Layer 3 of a small transformer language model trained on English Wikipedia (11 layers, counted from 0, width 128). Numbers have three digits each and are written without spaces.
A neuron's activation on a vector x is GELU(weights . x + bias), where the dot is the dot product.

Input weights of the MLP neurons that the questions are about. A number n stands for (n - 500) times 0.0071.
n1 (bias -0.356): 477491499567551454564469489601516456386573544488461502404471497591569456423511648437473505529525435469486369549488458566542483530526563505500471551642464512492497495584634446522387579488516506481485404494531511474596530511473455437495472489540552381497524503514436505624527480487577477465489556572478492530520537465465511506530556537528477451483440525489503503486530460582497501503429
n12 (bias -0.447): 323581609510584441546557947408329515581644570092668702344529384490296392251410450326646470500520454433451660466534773416470606569622578446250556161490174616628438455490244464514389726367923322313701495444352495603416434380657530565364433194315495334218495485545312261671505466575625681672548549542819871495657474790726669331520790383475541505411027611285609450723681345387271528683621
n34 (bias -0.235): 483455528499559493438395467532485465429487474473539439510493472479453496507526482554527528557586565484514547480471541606494452486553481458544545459515481432434475501536493443419477430593500554448496457455519593457500558489483585476424451418518497490407482545445524367540457460493520521544574480530410549541513507522468526530514456552457432453489545490553540470533465629479508483487543
n53 (bias -0.045): 469541431494466419495502523509568529479538555523500489503509518470517496557417505591489444474467450498502507570498447511452602548566532512458495516415444492478521513514475466459602463464446656503567443490460540515467426483465481482431492443561569525443527489451558461488568538492603463510536503464496503450531464507427561502571477535407495502410596451464622513647522572418494515356621
n63 (bias -0.202): 485571462405522518431513476482547411491504516566537486496524537396475485493505526498541451483551524488527476455542486501466496514517481516533492468501520490559477440552526501511443477516558501491473500550468462508429490525529512499584433481537540511560460487462580494525501516455585460463449506490458563512460499563555418487474560457511575495469521511517496406493564409520472583523541
n90 (bias -0.089): 485482489615468501500510532520536391491466387464517430485462436561595480467451441504542532499558535487585480434576484503503512530542434463489623456551419541473603552483391448496491531515486430542506420457589512503465468546398479440530534505520504465571504525570405560449568552560514466549499490432465519394528486481551468455486520415536563479530529427554487508524545493490497503561486
n93 (bias -0.219): 414517419548495550482428611462608454476415477498481513540540543433485477615508520512482351478601455491535556524527451475371580492524548568507528484510515537516565526587466520515485419500497463483483593533408424457490550446360454432526543568554524568605465437490490558469492551546462456561424555547562479478437483564449544529404522463487464538417437470577525513577545471502456517477585
n100 (bias -0.278): 478505512508503480508580494486488495483465503422473492498425494465524494514407494554526531483486534479503525511475519528448495484415495586523463604473565491503451454473484526450591469519583503354542562559509468521450455541442425439467433430605580489374485509498500505498492511513514577420597544507470491550604594490549370508519498466569376492447613497533489596599570512410482433595510
n121 (bias -0.257): 402521495480682605549472433493453427503531560409480592510468548575541484490471590438432419448576503387505520439431440502497591476540528542514484473512509472419498440563454460454528517463523575528439417472468460484580479439474459478520555576537512394502431549512459536549525648541390492471540485529555502487432440467507516608448582483459442553553530493502599445578588408512562553483597
n126 (bias -0.042): 373490542470517516555536503528418491465503491496530497593530489549488547499531398532499548449467407501499529464559478522490531555503466486491501445503484415447504432485615487491530493432444542534519549470477597617439552497510496379561503508479464532519568566576456494471376474449459481456531551511515527522503512393563546510457450482523465418477589485521439584474512432442496541496482
n139 (bias -0.224): 542593509396502482436443379509535372457535471475567562476511506527480486554497473489444483479471551459434562563525512534460553448545493480568430492556563562444426523481465566491573564594430401534478543461541528474438439438449495419511462486596512570548572518469523486511549557491503508511473480445577554404443541579458522408562507438472484518412553528552506480483426524464507462509559
n156 (bias -0.237): 512455429469584524524425555551549604353478390530498495598428524463432535556444471495502505498482576476642452564543473452536530453477457621457533510454543409445510488578480451634521549490468530478463564479530507546515566487355456517511473396566430586586515565541490468497503548503428572489487529552447453461532528475512439490541530422539618385488437498420415481485476536559435498461436
n183 (bias -0.256): 530455509488544503425514514542612457454405443495496405407556473515481468537583456411442484458571561505626605525425524581516511438505553473384518513422470500561546514524524487488418535492373493410573500570466538545520553489479525460488551484526489531478526542525393543467482478535511597546483557482566449473453554469514448378492397513559436470509455428563584500491514539509421491536518
n190 (bias -0.212): 480576581558443488526551463540465464449457533421495441566517591497479516595483485434495508608506446410479427506531536535479501487522463521560509495463603475491462570586482366493466485486504378574506569483540530468450553534484476546394473532484579440414568539524467483494426441431489536546563521427523458441389498523475494493466542458470539517556506457503505546471579469435478598505576
n259 (bias -0.469): 426465382591440484451611458356459532487513551517571457542489470609556520459528495411518536467532530503484456534511476438463468491487457429490547558494609584526525520519529545533492531473562483412475507492555421486623567396467541551541596490482522527488586487477472359527530428374591508503557534442514545428495481497457487529475414567579446515542434498601484477508545497502476404554467
n268 (bias -0.300): 384494507571412556549553487434444480456498447472469450509376597490542540458527589476507599553471571479480614516484465453704427470480534489553584518535439555516590511518509493502409495529390440504531406470435592543368425563483529493381536427500491635454643398401454586444528434436565462512495418483478487486637583564496508521467456453442500614585487522523500507487506482536544512491504
n302 (bias -0.097): 469446413521456508431521556486459567522437461499590470564458533512481516554517511486529507497394462462513567508527429627484544508559455496534468549604490525422464553467504447375496551451499479481565581433521503450564488548466540551517563515482555416426419543513504526499540536457532468548547501529487539431476432508549544529555468500510506424477518464534444468523393504501488431514455
n304 (bias -0.300): 515500489447428475429430380502492482422439563490519471528474570583450596422498574528485477375495512484472507566588437473485494475477416423518466502402493390454543621419525444587456503466481444554539592520457520481487566465552616476551557408469502465559473565553505498482452515565477490581490495502478448535554488472545486613480526564452637604525484433425601465540507511561502531482401
n310 (bias -0.059): 482417486419488569462516567514486577450559552384496479522538564419451516443531484487669524484550470526499471528564473496467520463538468512496489531566532448491435501572625393439511460510466498495478447471530492449469578450538452461555480520485477594483462464443491475441524570461503441501530596526448501474503505523443468444529477524542468479518589548420487601510606427482494500463588
n325 (bias -0.142): 432526466587501518465442479476433531495490442598504418438481448456515452464499557489487520527573454459523490474495568460556461514477434575504434596512512492545434540534534419472464469627533525542492439570523508607465497538452526500506527467507536575457470461547426583484488524503557507545439499494531555437488462456524521472515560448566518584514497501548477503527514524405480504469464
n339 (bias -0.197): 443566549468509490494513434494500517499441547491526488525532481509384457442468525530554472555487513486536460437533416472479516542517380541487495551511441543475571468500448518447469499531513529449512476535577523514468465521425506473450514552404516490452585415574563481483564514463402483545481570497397529482467447533385476642512510446510497545485509510560569588590501471622425483512484
n342 (bias -0.286): 452447376568457516474545465446543610416604477486580558404560468577496490410477496518542543472530526551368496482547430570527359405523581562485542592441475584598571496552500465468370475387514507555534538615477447459480548474456491500481493536540437596549524475462414468539420514369431399547503486492590472552509483414388472571471535557577481507436384515491550515452522528523550576530527
n350 (bias -0.267): 486462520583426490460474421500497528510503433464560497569504519596544503569578570460483484437513431493503551510503504497504546465504504443479585432436536467597443456515510401523518598499492494510514506520556538593514503514444382584503451474559452413469500449560521497530510510460490513531525564507477486489550504475429402542525548482520493367460556416569413571511459485560515542497484
n357 (bias -0.389): 512440513466545488543450541456553476483453566485438484520590490469490497486453505456449493439426393472503408509471479352484459502416549534557489500595373375512534469636533471443534462412500550551625414518562588495514439461541498440417456506418586493514497521524512495467470600500440385524677568519469538552467532550466543471486415479381482642547467482488469535582560554522512581453465
n361 (bias -0.510): 447498552557538404531520563511436568522492544551492471606543412482418493599473500584461509555415477538489342502427506494500535475519487528448388506517466443575463415471419455535390494442447500633546588411475502523449556504488509498550544473661524635427611563285521441539485483565550504463564434452479425590607480570450533553534664517515527387502480590584559391447502444470433482526492
n379 (bias -0.157): 503505471519426502514554494506478581482442539433522461571472486380474491512457509444478407512429472544512456506457435640417497470534531470510602470525451462509567473466429469552474557385507477446572537525486483461458514491506532468582619523484527608575535467462524544534477570529408467491490560497489476539563534523462481510469527514500563520562482579463517339368525496544487576562520
n417 (bias -0.173): 517490493479471460587418612598479475549501496422568563507556566511555515542588483464485447510549568449507520503487471616522545460419466453459473557478531383533552493529486467548463470504454547426499509586497457537517530482555564474489560517475426447463521509538461472440497387507431517470549445575455445513469533568535515518538520442409437507501490493507438522540393525520514496552459
n426 (bias -0.206): 566461516553438575425393397530527495428557495456564479470406513482447440456553427497557428545552453521566574477616519410508514464572467585523543417559481538448524452545491471533468485526513570578594547476523578529511570476511477456570575410533428502557557491522447431471423571480465508500541497452509404504491498480382535533536477464474423434519498484446475502477421524511445444486544
n429 (bias -0.319): 444434555485510547563446455518541525493488514418432561505402519454387437437616515464400422380588455448570452572528585488471594445510503443460544488411478525424487515543512575510406527426495539500494479590398581492447474508509486535541600440562619498464526451461505575554462507553491473411649505559547441449535459544510556482560557524519445485429602412489478471526564590568525550522469
n446 (bias -0.084): 511476479507540444470553518489418495419522493604484466512508542490551521518537515511472423421553545460519453568438515474554560457455434465458528511438447430556547536493583472548499504411555482451454494490503523479532541583500526475551463536531522485499467495535493587548468516485468535523485523544514561480482558425571510476511504476530589418521448560561514539569385496493491581382518
n462 (bias -0.200): 429516419478406537446430468432469482526573519406511536543429430456612426555381463539529537541562523562533502559417493541456599569507550579421460510495536530480451466466626491524500539475484524569545598484554439449475528548566553545514479489596358505431529582464461456391413419416507446428467512495516431525550539420515491528503502517592512515417477524479532674551545472463518563530472
n497 (bias -0.186): 550511470470412428576526514516444560506505517594530557515528517605503469581418506527530473501518513451488423481524551555531547546420546535442573452530451427467516577444476536470432464449488563561418538516462505479553443499520479503486531424536509478450509427484513544542489489525486512459516497536485545430467462499482497497488505512480532462537460447529435421562538462506479485491460

Each question shows a token from some text and the vector x that enters the MLP there. A number n stands for (n - 500) times 0.01.

"\n\n": 624447508512471639469553601554670534525450523608324494492561315557478359490545219604483581356389635551363506478424453587570457682591645541684602485353588635599427452449560388624480436492573573508377473553445463330626552701402461539535687705451355510602296335470680465526432387552349443729496520417403426551519544433526475519485660475427400546485463602388456440503581549374487314417454
The most active neuron and its activation: n342, at about 6.8

" ": 550546545408503576534707568506682544603448512536180549539517417519443390514464507537360548474479630430470489498486586523439439562629669599710471429282611526547356481409600480663474489691642533386417437487468508483642441612521464464672591706427429566484240358464561288410567435575454569708315494405386414527451435344495660439455676457422434423683576571369332406497498470535675479514460
The neuron with the highest activation: n121

"ast": 555503559494476571578622417584479630648505504453233522455537374587507243489402407553444640536527531378427537514569513505519312747565559681649608385376471503577409480350584537752557457505544571473350548433424573244464466600609583446513505678381472484415354530472514541548608364593488479602395508446276467609509603420433699310461536506480557522459562588455487560525440494560502214464363
The most active neuron and its activation: n462, at about 2

"all": 511487599408422705628685556641619508565626523431199487518510302544480319540540454514404495439328462380400501567534516554498357557631672465657512321556619648608490448342608594738612549553523554612446489426414354426603428517431497640649456579383547491530401394501537391292575365524491493664472482432374427584488460500322591425452588471619478486480553467413347514500463544503594473443413
The two highest activations, in order: n350, n462

"-": 538509630386527391553645505565782589572550532648315493507461453425483346591518367483376492494416602328503384576571590486528403599602659552802521491419459581594510538440629509680525492639618562474275570483350614443605481580441523500609561633440300510578277316489510506495547365538445581646456580349339439529494556324522668336403606422549531318535563461367395406542486403579594453412395
The three highest activations, in order: n156, n446, n497

" |": 623490617562546504552620452602807512603601463618204505509616311548577413523514330579555563351439594367417458526472558558441360643466634557622533395371456591505418433380463539574470563529597523450344490490380487326515597587350552595566628737322423500520222410654670396420571422663542595621395484354403430542481412335569571398566508507337536513463734529421449405540575477493639282457380
The neuron with the highest activation: n90

"l": 456413553491462576540645503687558563488530544437311448525650202479441269526502467472374511445686485468402532660499559575496347601468657527670522405471528620488465478372624506662603513709586506486426426386366529287669535653467587522569570645474491514594370343436615424290552407478503550551440505379463348549495418387447580468537702442443407543607551463435418501595548486617574387410397
The neuron with the highest activation: n1

"al": 505478554571432550568595434672542555602539432556305425529618380460408340432493376449440574516361536319339524685523650497493397511528664648661527500375589571567590484297459575809530538530480619574401459478337519400565468595486642584493507583477526501598302360494543437476517318709358512709374535352483405609500471417492576441482542530387492455478626494455484479597524575518599193383382
The three highest activations, in order: n304, n497, n429

"chool": 524648616476490510537602469566735691617516534499182596447697309539418341474503474560500483477396435378446555434609452520497338636580560521602528442469574594603335428410609560578665463449546484471310601535452474434536515647450623581480553618335545432606338472538512521439516386566430615671444537400260429516509490499429516383515489381456488413505610594322359511423413525660592344396525
The neuron with the highest activation: n339

"ctor": 606506618531475629573581376484539615609536531581219473538599428544449428563530432593549471487339512424444599444481542421426355658656585561676584370301582702537399497375476527795570471439518648466335388315346429459588466517514549473422511719462389393610275492582565501367592306684502618681406557365332389625447558493518619356572486488471449506472608503417551537554481555534493354399380
The neuron with the highest activation: n53

"ann": 556525513421479534472646367583516539661415539652212479546603282515520462529584502501632539482404546397447623584534633558528445717576581438616476450363572606577352506432513421656651619584600582475342466383426389379573607380542418557472576674340534457626506432524627343308540486570459380684500389411314442576377485501556559362498416482430412433693467500491454439581413543615617244475391
The neuron with the highest activation: n259

"9": 487487656498389632615626501590574638651501413618232583481585373543496390523551427347463619471482558363487479550432449460555392609515711580554579453294515679545393478389691489785536518584562537422433404540300460437524448593494520479390594489362488614542319316567684469359540364601440549667459425434389397620535549417508722422514480450431401484495691518408379454538459503554568337459406
The three highest activations, in order: n268, n429, n417

"ate": 592537615321512463541561549473714626559656495515574524528595422439602345422547432506551610563333555344398530576550647539391338656629523497723469489374536727620420445339566471672649537601467533468421465490336454353412505718413546477565494818352557521574409405520575425299451411567434633704482433435404482573497602411562443498494494499424333567463534502443374425474427521471464391530314
The neuron with the highest activation: n139

"mer": 485544631483491498513557461505764682625636529561307526471625378440497196505479504473384531381378485428378509552532678473507468708494576572588569567269511636530490444314478565601678445486543570506539458444329553442556538610596531403541535616525436555566476444515587525450518411626476504592366644339284404611531592436585547340549470495495329460546681446393361478523554434497459367454355
The three highest activations, in order: n100, n53, n429

"ol": 602603623561535457477580419558581514667579510460301432551629319468538433424464432395608586556484470396321626518575417603461347592602615568531502451411513636525435383532692512606537574627493501485366498522455512451380492540611530538426487641410544268599291430492693427357493503568412397627429542372397415545461399347588587460523560536434490479598520606404422410496609561647578244383439
The three highest activations, in order: n310, n1, n339

"0": 494394582531421596632629493603592627568491514643229628515626248474497335538520410383491604414496495400465477644442531447511456626449641634747523428392614647517463492306578537679591430650642464431478454455332485408581480667462501511447532535361538591517340272560622405326541409536448624604447440449365369573533494388508663405512562432469353443543797567360450484552482498501567341497452
The neuron with the highest activation: n100

" w": 561473587554495505517584448570663567568633355636172572508529400564517366575615439401519511512343549456385476589444466506578413654511642582680500483281471525656377478436606520700518379634619606316494563452450509407537406678426442529492630737453413381588402394429595526447583392510393557661359498216428410503486487318628742413464607353345560541615530530473569514536486479558559335409455
The most active neuron and its activation: n446, at about 2.8

"aj": 553508592316497485466582441604663587561486576546357498474749369392499419447447504430479656464397516505376637461470506571575405543633503451621507393362533611502337390476666464565593563552574523467396427433365503399606589502386526463576456698445494463536398352549625428433613436584490475743349489270338427586530394472629692325538501591409330484629594445403463530575514550598698370537491
The most active neuron and its activation: n310, at about 3.2

" y": 512581628385481377527677514587641471547465515686212571478559219509461425507562435492458664536335492438359531537508607548525337605655661557623518409476530523664416450523555416582484527662635593386476593521377504340544428658647419509536548797367443471618364397460579424445491397518302634636406457164310392549434440478613658335504506410402504459543597575552498413528547513530607550420455
The most active neuron and its activation: n63, at about 1.7

"m": 523541556478492513446527637550610530559427555508401512488636448526419373530472402437556529436426564420429527572514461529469369677445556495642555481473632699580434518600571572599552458633724523514308494396488455314619552646503550520581412694519492452635316396597543493308589431539517522771392440165492351519563542357511459367424649502501398338662518606383438473487401439588575326424323
The neuron with the highest activation: n90

" been": 618520550524505520545634513589622585528530405523337512479571365616458301464551297467383547461406700421512529525584549396473455711565714524738545463183452592625366490498542538646673578538502503443466573456329425446509463619355591497509552603431432449562363390513659308503439437670460670543376470510509603575496523459462483435490652397388481523464463651346314498432478516571495392477426
The neuron with the highest activation: n12

"4": 630501588474501445565558401607689503605577513603251647551584349553579394488527363469503580483424615398432474648438462503511402709652664568576480319381464575548467409270487473661526457533529468346464516498378562325605523564519572607555556633414434500518371436571586509426569436665417625692465479379340433521488345424650678499606433543358351532480732427396395414487386496523611326521372
The neuron with the highest activation: n417

"f": 498457500548436458579615497607659657554509533602399563530607335410535388539451409559355485483453614399403455592440567443495424724546617624766530400455569476522496567484564665542581358589637507456498545376317448410589482551596578549446476580403402487610327599442488361192608419634465567781326523294404395575464517404604459415594505476465449496501569606478514532581393510409578460413304
The most active neuron and its activation: n462, at about 2.7

"ion": 520469642490469663606552508550754712609629501611221469484641426523498391596461455557477462430432531379315513530481577492457385678558628603661535265245558519579352479391645633666543396409499512480345514507474485314568457631627655486472523580403475566533285380538498467407506318603460612605427485318527502631479563449410674461452540451356475438526614515413467522529368516505550416435453
The three highest activations, in order: n497, n53, n446

" per": 557526591503573490565709493549663491538523558528286505533465380489381249581389436546458509474238568553396468557464620442508352665555655531734481510400575745587481460365545545626531497551634486543273527521348544450442443732438526456565477666491411372640371410485693417439520316597481614570318494388381452530524578334638638408527567457394353530621646567460403463488547575475594405383357
The most active neuron and its activation: n100, at about 2.1

" a": 534534675492490519550673424586611596553446505630176479544461405518353265561545415400396656516299644365381429561466615467464405587607609674864528506384552622582482582355470523688539551602641497470413598502435467483509510750549522530547508763363411413470354273522542446308520334581516541501390443321369443543528521401632603403512583432456524535576591529404424405505630491480544346424428
The neuron with the highest activation: n190

"ed": 490473512392428477514626584558740507619648528398243483456616414537464431487539389487508550420434520362472572529506536670457212651665639589718495460164578629644383380425558496570587581567513501356505538490474425327535399643544532524504451813348468538527277356568537430535571447554489486645510466337450481523490496406506554530485504558381485499522678480410401548468474447562601460576418
The three highest activations, in order: n342, n100, n310

"ing": 567475593418408611612684440549760569563514467588174466552546321551551338540437379463530565508526655289361408632463683501435403680600587534628543524327558618619407503337579573810616527453557569437543539487346483394579501673580559494482537660376553645465311358525560412469441384620400525607399451376482399574441503437422431555538479453418514536441481545394467472524541475590542294430416
The three highest activations, in order: n462, n379, n497

"ild": 536543542435578563541638419495652656582551540509197584495484216474554362588592263485489509584522581375404539592540563547515408712526559592481615552401460499567426475313658538724575534490554556361454600473353522394564532705533582515589567599372524499569476464417596367431537425598437454665471521474363410487342542492573506321567410415399434451440456531414506542553481483554595292441276
The three highest activations, in order: n462, n183, n417

"y": 587528683515474469426591488534623665547543527564293590482620386387549574528524330531426531467570710409441563503529592503465259590706592521766506372539490639443395393420536483591571453657565565320322580504443608393513555677448592471398538716397500381528319421479456398355580491535430658730514379246339427543394481483546486523524483536515458403482544533354425569527449509562652434399375
The neuron with the highest activation: n34

".": 487472665444451584491587497530647485609509508556202504558518350520450387520520424494418593464264480454409426502417486597553449676624678573690574489299546583606398409430541520651490436498574604468385539401369575313635432693481578528548788544463500521462378307445653438543455367646458560727461496369367439596468492443520615544474635463406490401432567671485388405540472468442645489418457
The neuron with the highest activation: n361

"er": 660462558487482533548665456539652532605573452639304510581574415468501419542504369501463507506438446393441534530447649437401224616489643545598504575275540664561520485523536498769674516527524510511406306467341655411622503508642612532427513675488531455549302388518605458331435406607427500670422621467399361596508455389408567440528486390530427427502590552464383431596585483622594218365426
The most active neuron and its activation: n357, at about 1.4

" to": 513556581470434444508669408562613551617470427637250462483633212579413266504640456459552621405433659401488450610505610510518451650533636537749555478324503638595411508570569467693544576588551562448495575421390521317666473668346404517498508682417389436408318372547588450415460364600432638632331456372392424613457488433520531504564662438407566473663561583484334471499472517540604337435434
The two highest activations, in order: n350, n446

"ong": 550601617379517475475598497473735580529607574502411522470561294424473394516592471436498630525474618406408472626538501494430422696607471472647543396399512674572495358486686472544673462606538535441413523482338380392448594513476580439571479804264421495533393401508617313342619472607463555699464475347508461482450601486551490495476487489363385579451596522510400513555413491658614296522268
The three highest activations, in order: n339, n139, n259

"am": 551492624476470496520624575559652599549520473425223536456654372371464463542483491562451533401405429382492536532536493437543322536613620525758575452386492517529360440534707598443651598645594497509469464458485378375534565561489514525545489670399599514524371442514503376419469395634439409742516617355386498547425383249432616515330514446469441488675590509429406520481512483613681397432466
The two highest activations, in order: n357, n310

"te": 550382599504569582587616522510651653577529451550328495527532367588602395375538573489454485509327538428510445550574465614491248737722609555658436323319421529623449418414498494582675568656553553487402589434413376333625416736560545549441448903371461482590341473469656429462528298500463544695404450353532422612495550348545542406535579551488429408454544537296449478425504550539512442418442
The neuron with the highest activation: n342

"5": 493457611533359651627647514572608572633445394625274558504566343504484375515510414345542608456510570373398491580478571432568376727513657653563525394329589612537498491376626442735520498659500530421482451408374494367557450556499567453504537584373453605576316282566640459403567435571481578676447440429372391507511586338532753437436554426471415448539721543320478491460437473591526340496470
The most active neuron and its activation: n268, at about 2.6

" m": 453489579539508489569654539531613400580530511658289530599621375563419369534451325503426484404237563503428476581454564541543355629646662578734469422320569702622465481401475556657553414597729573458412464475440504417591497788501478414524563753491404462413376453476599491426532304549460606633446501267373472562497456318530681397502647307354499472682556522461414471494499480519698303449375
The neuron with the highest activation: n361

"6": 600530605423469446562558441621678528598585452589321636515594296606593436465543390465518560451394584400467483689410433502474414692645627530575478270325479578573452464281511475680504496563560482395498462488436523358573490564509577588539568631421466504500393426540601565461561425644390623709451477354370432539498352401614694508609393522349369481538740412360444423530398481541659286530356
The two highest activations, in order: n304, n417

"o": 543517657505545637641550388667682523590526528556295586578558445498506302458548607353463497423414490408307566561444447432455408659623673557709481461350404489579486429435490438605526440483525542446309543454446498226630478631461528481574473682441451551539450358431644523380540468666348557741519516236478469581484474298571611266419589485453448490541552491465461524569488515607590414512516
The neuron with the highest activation: n121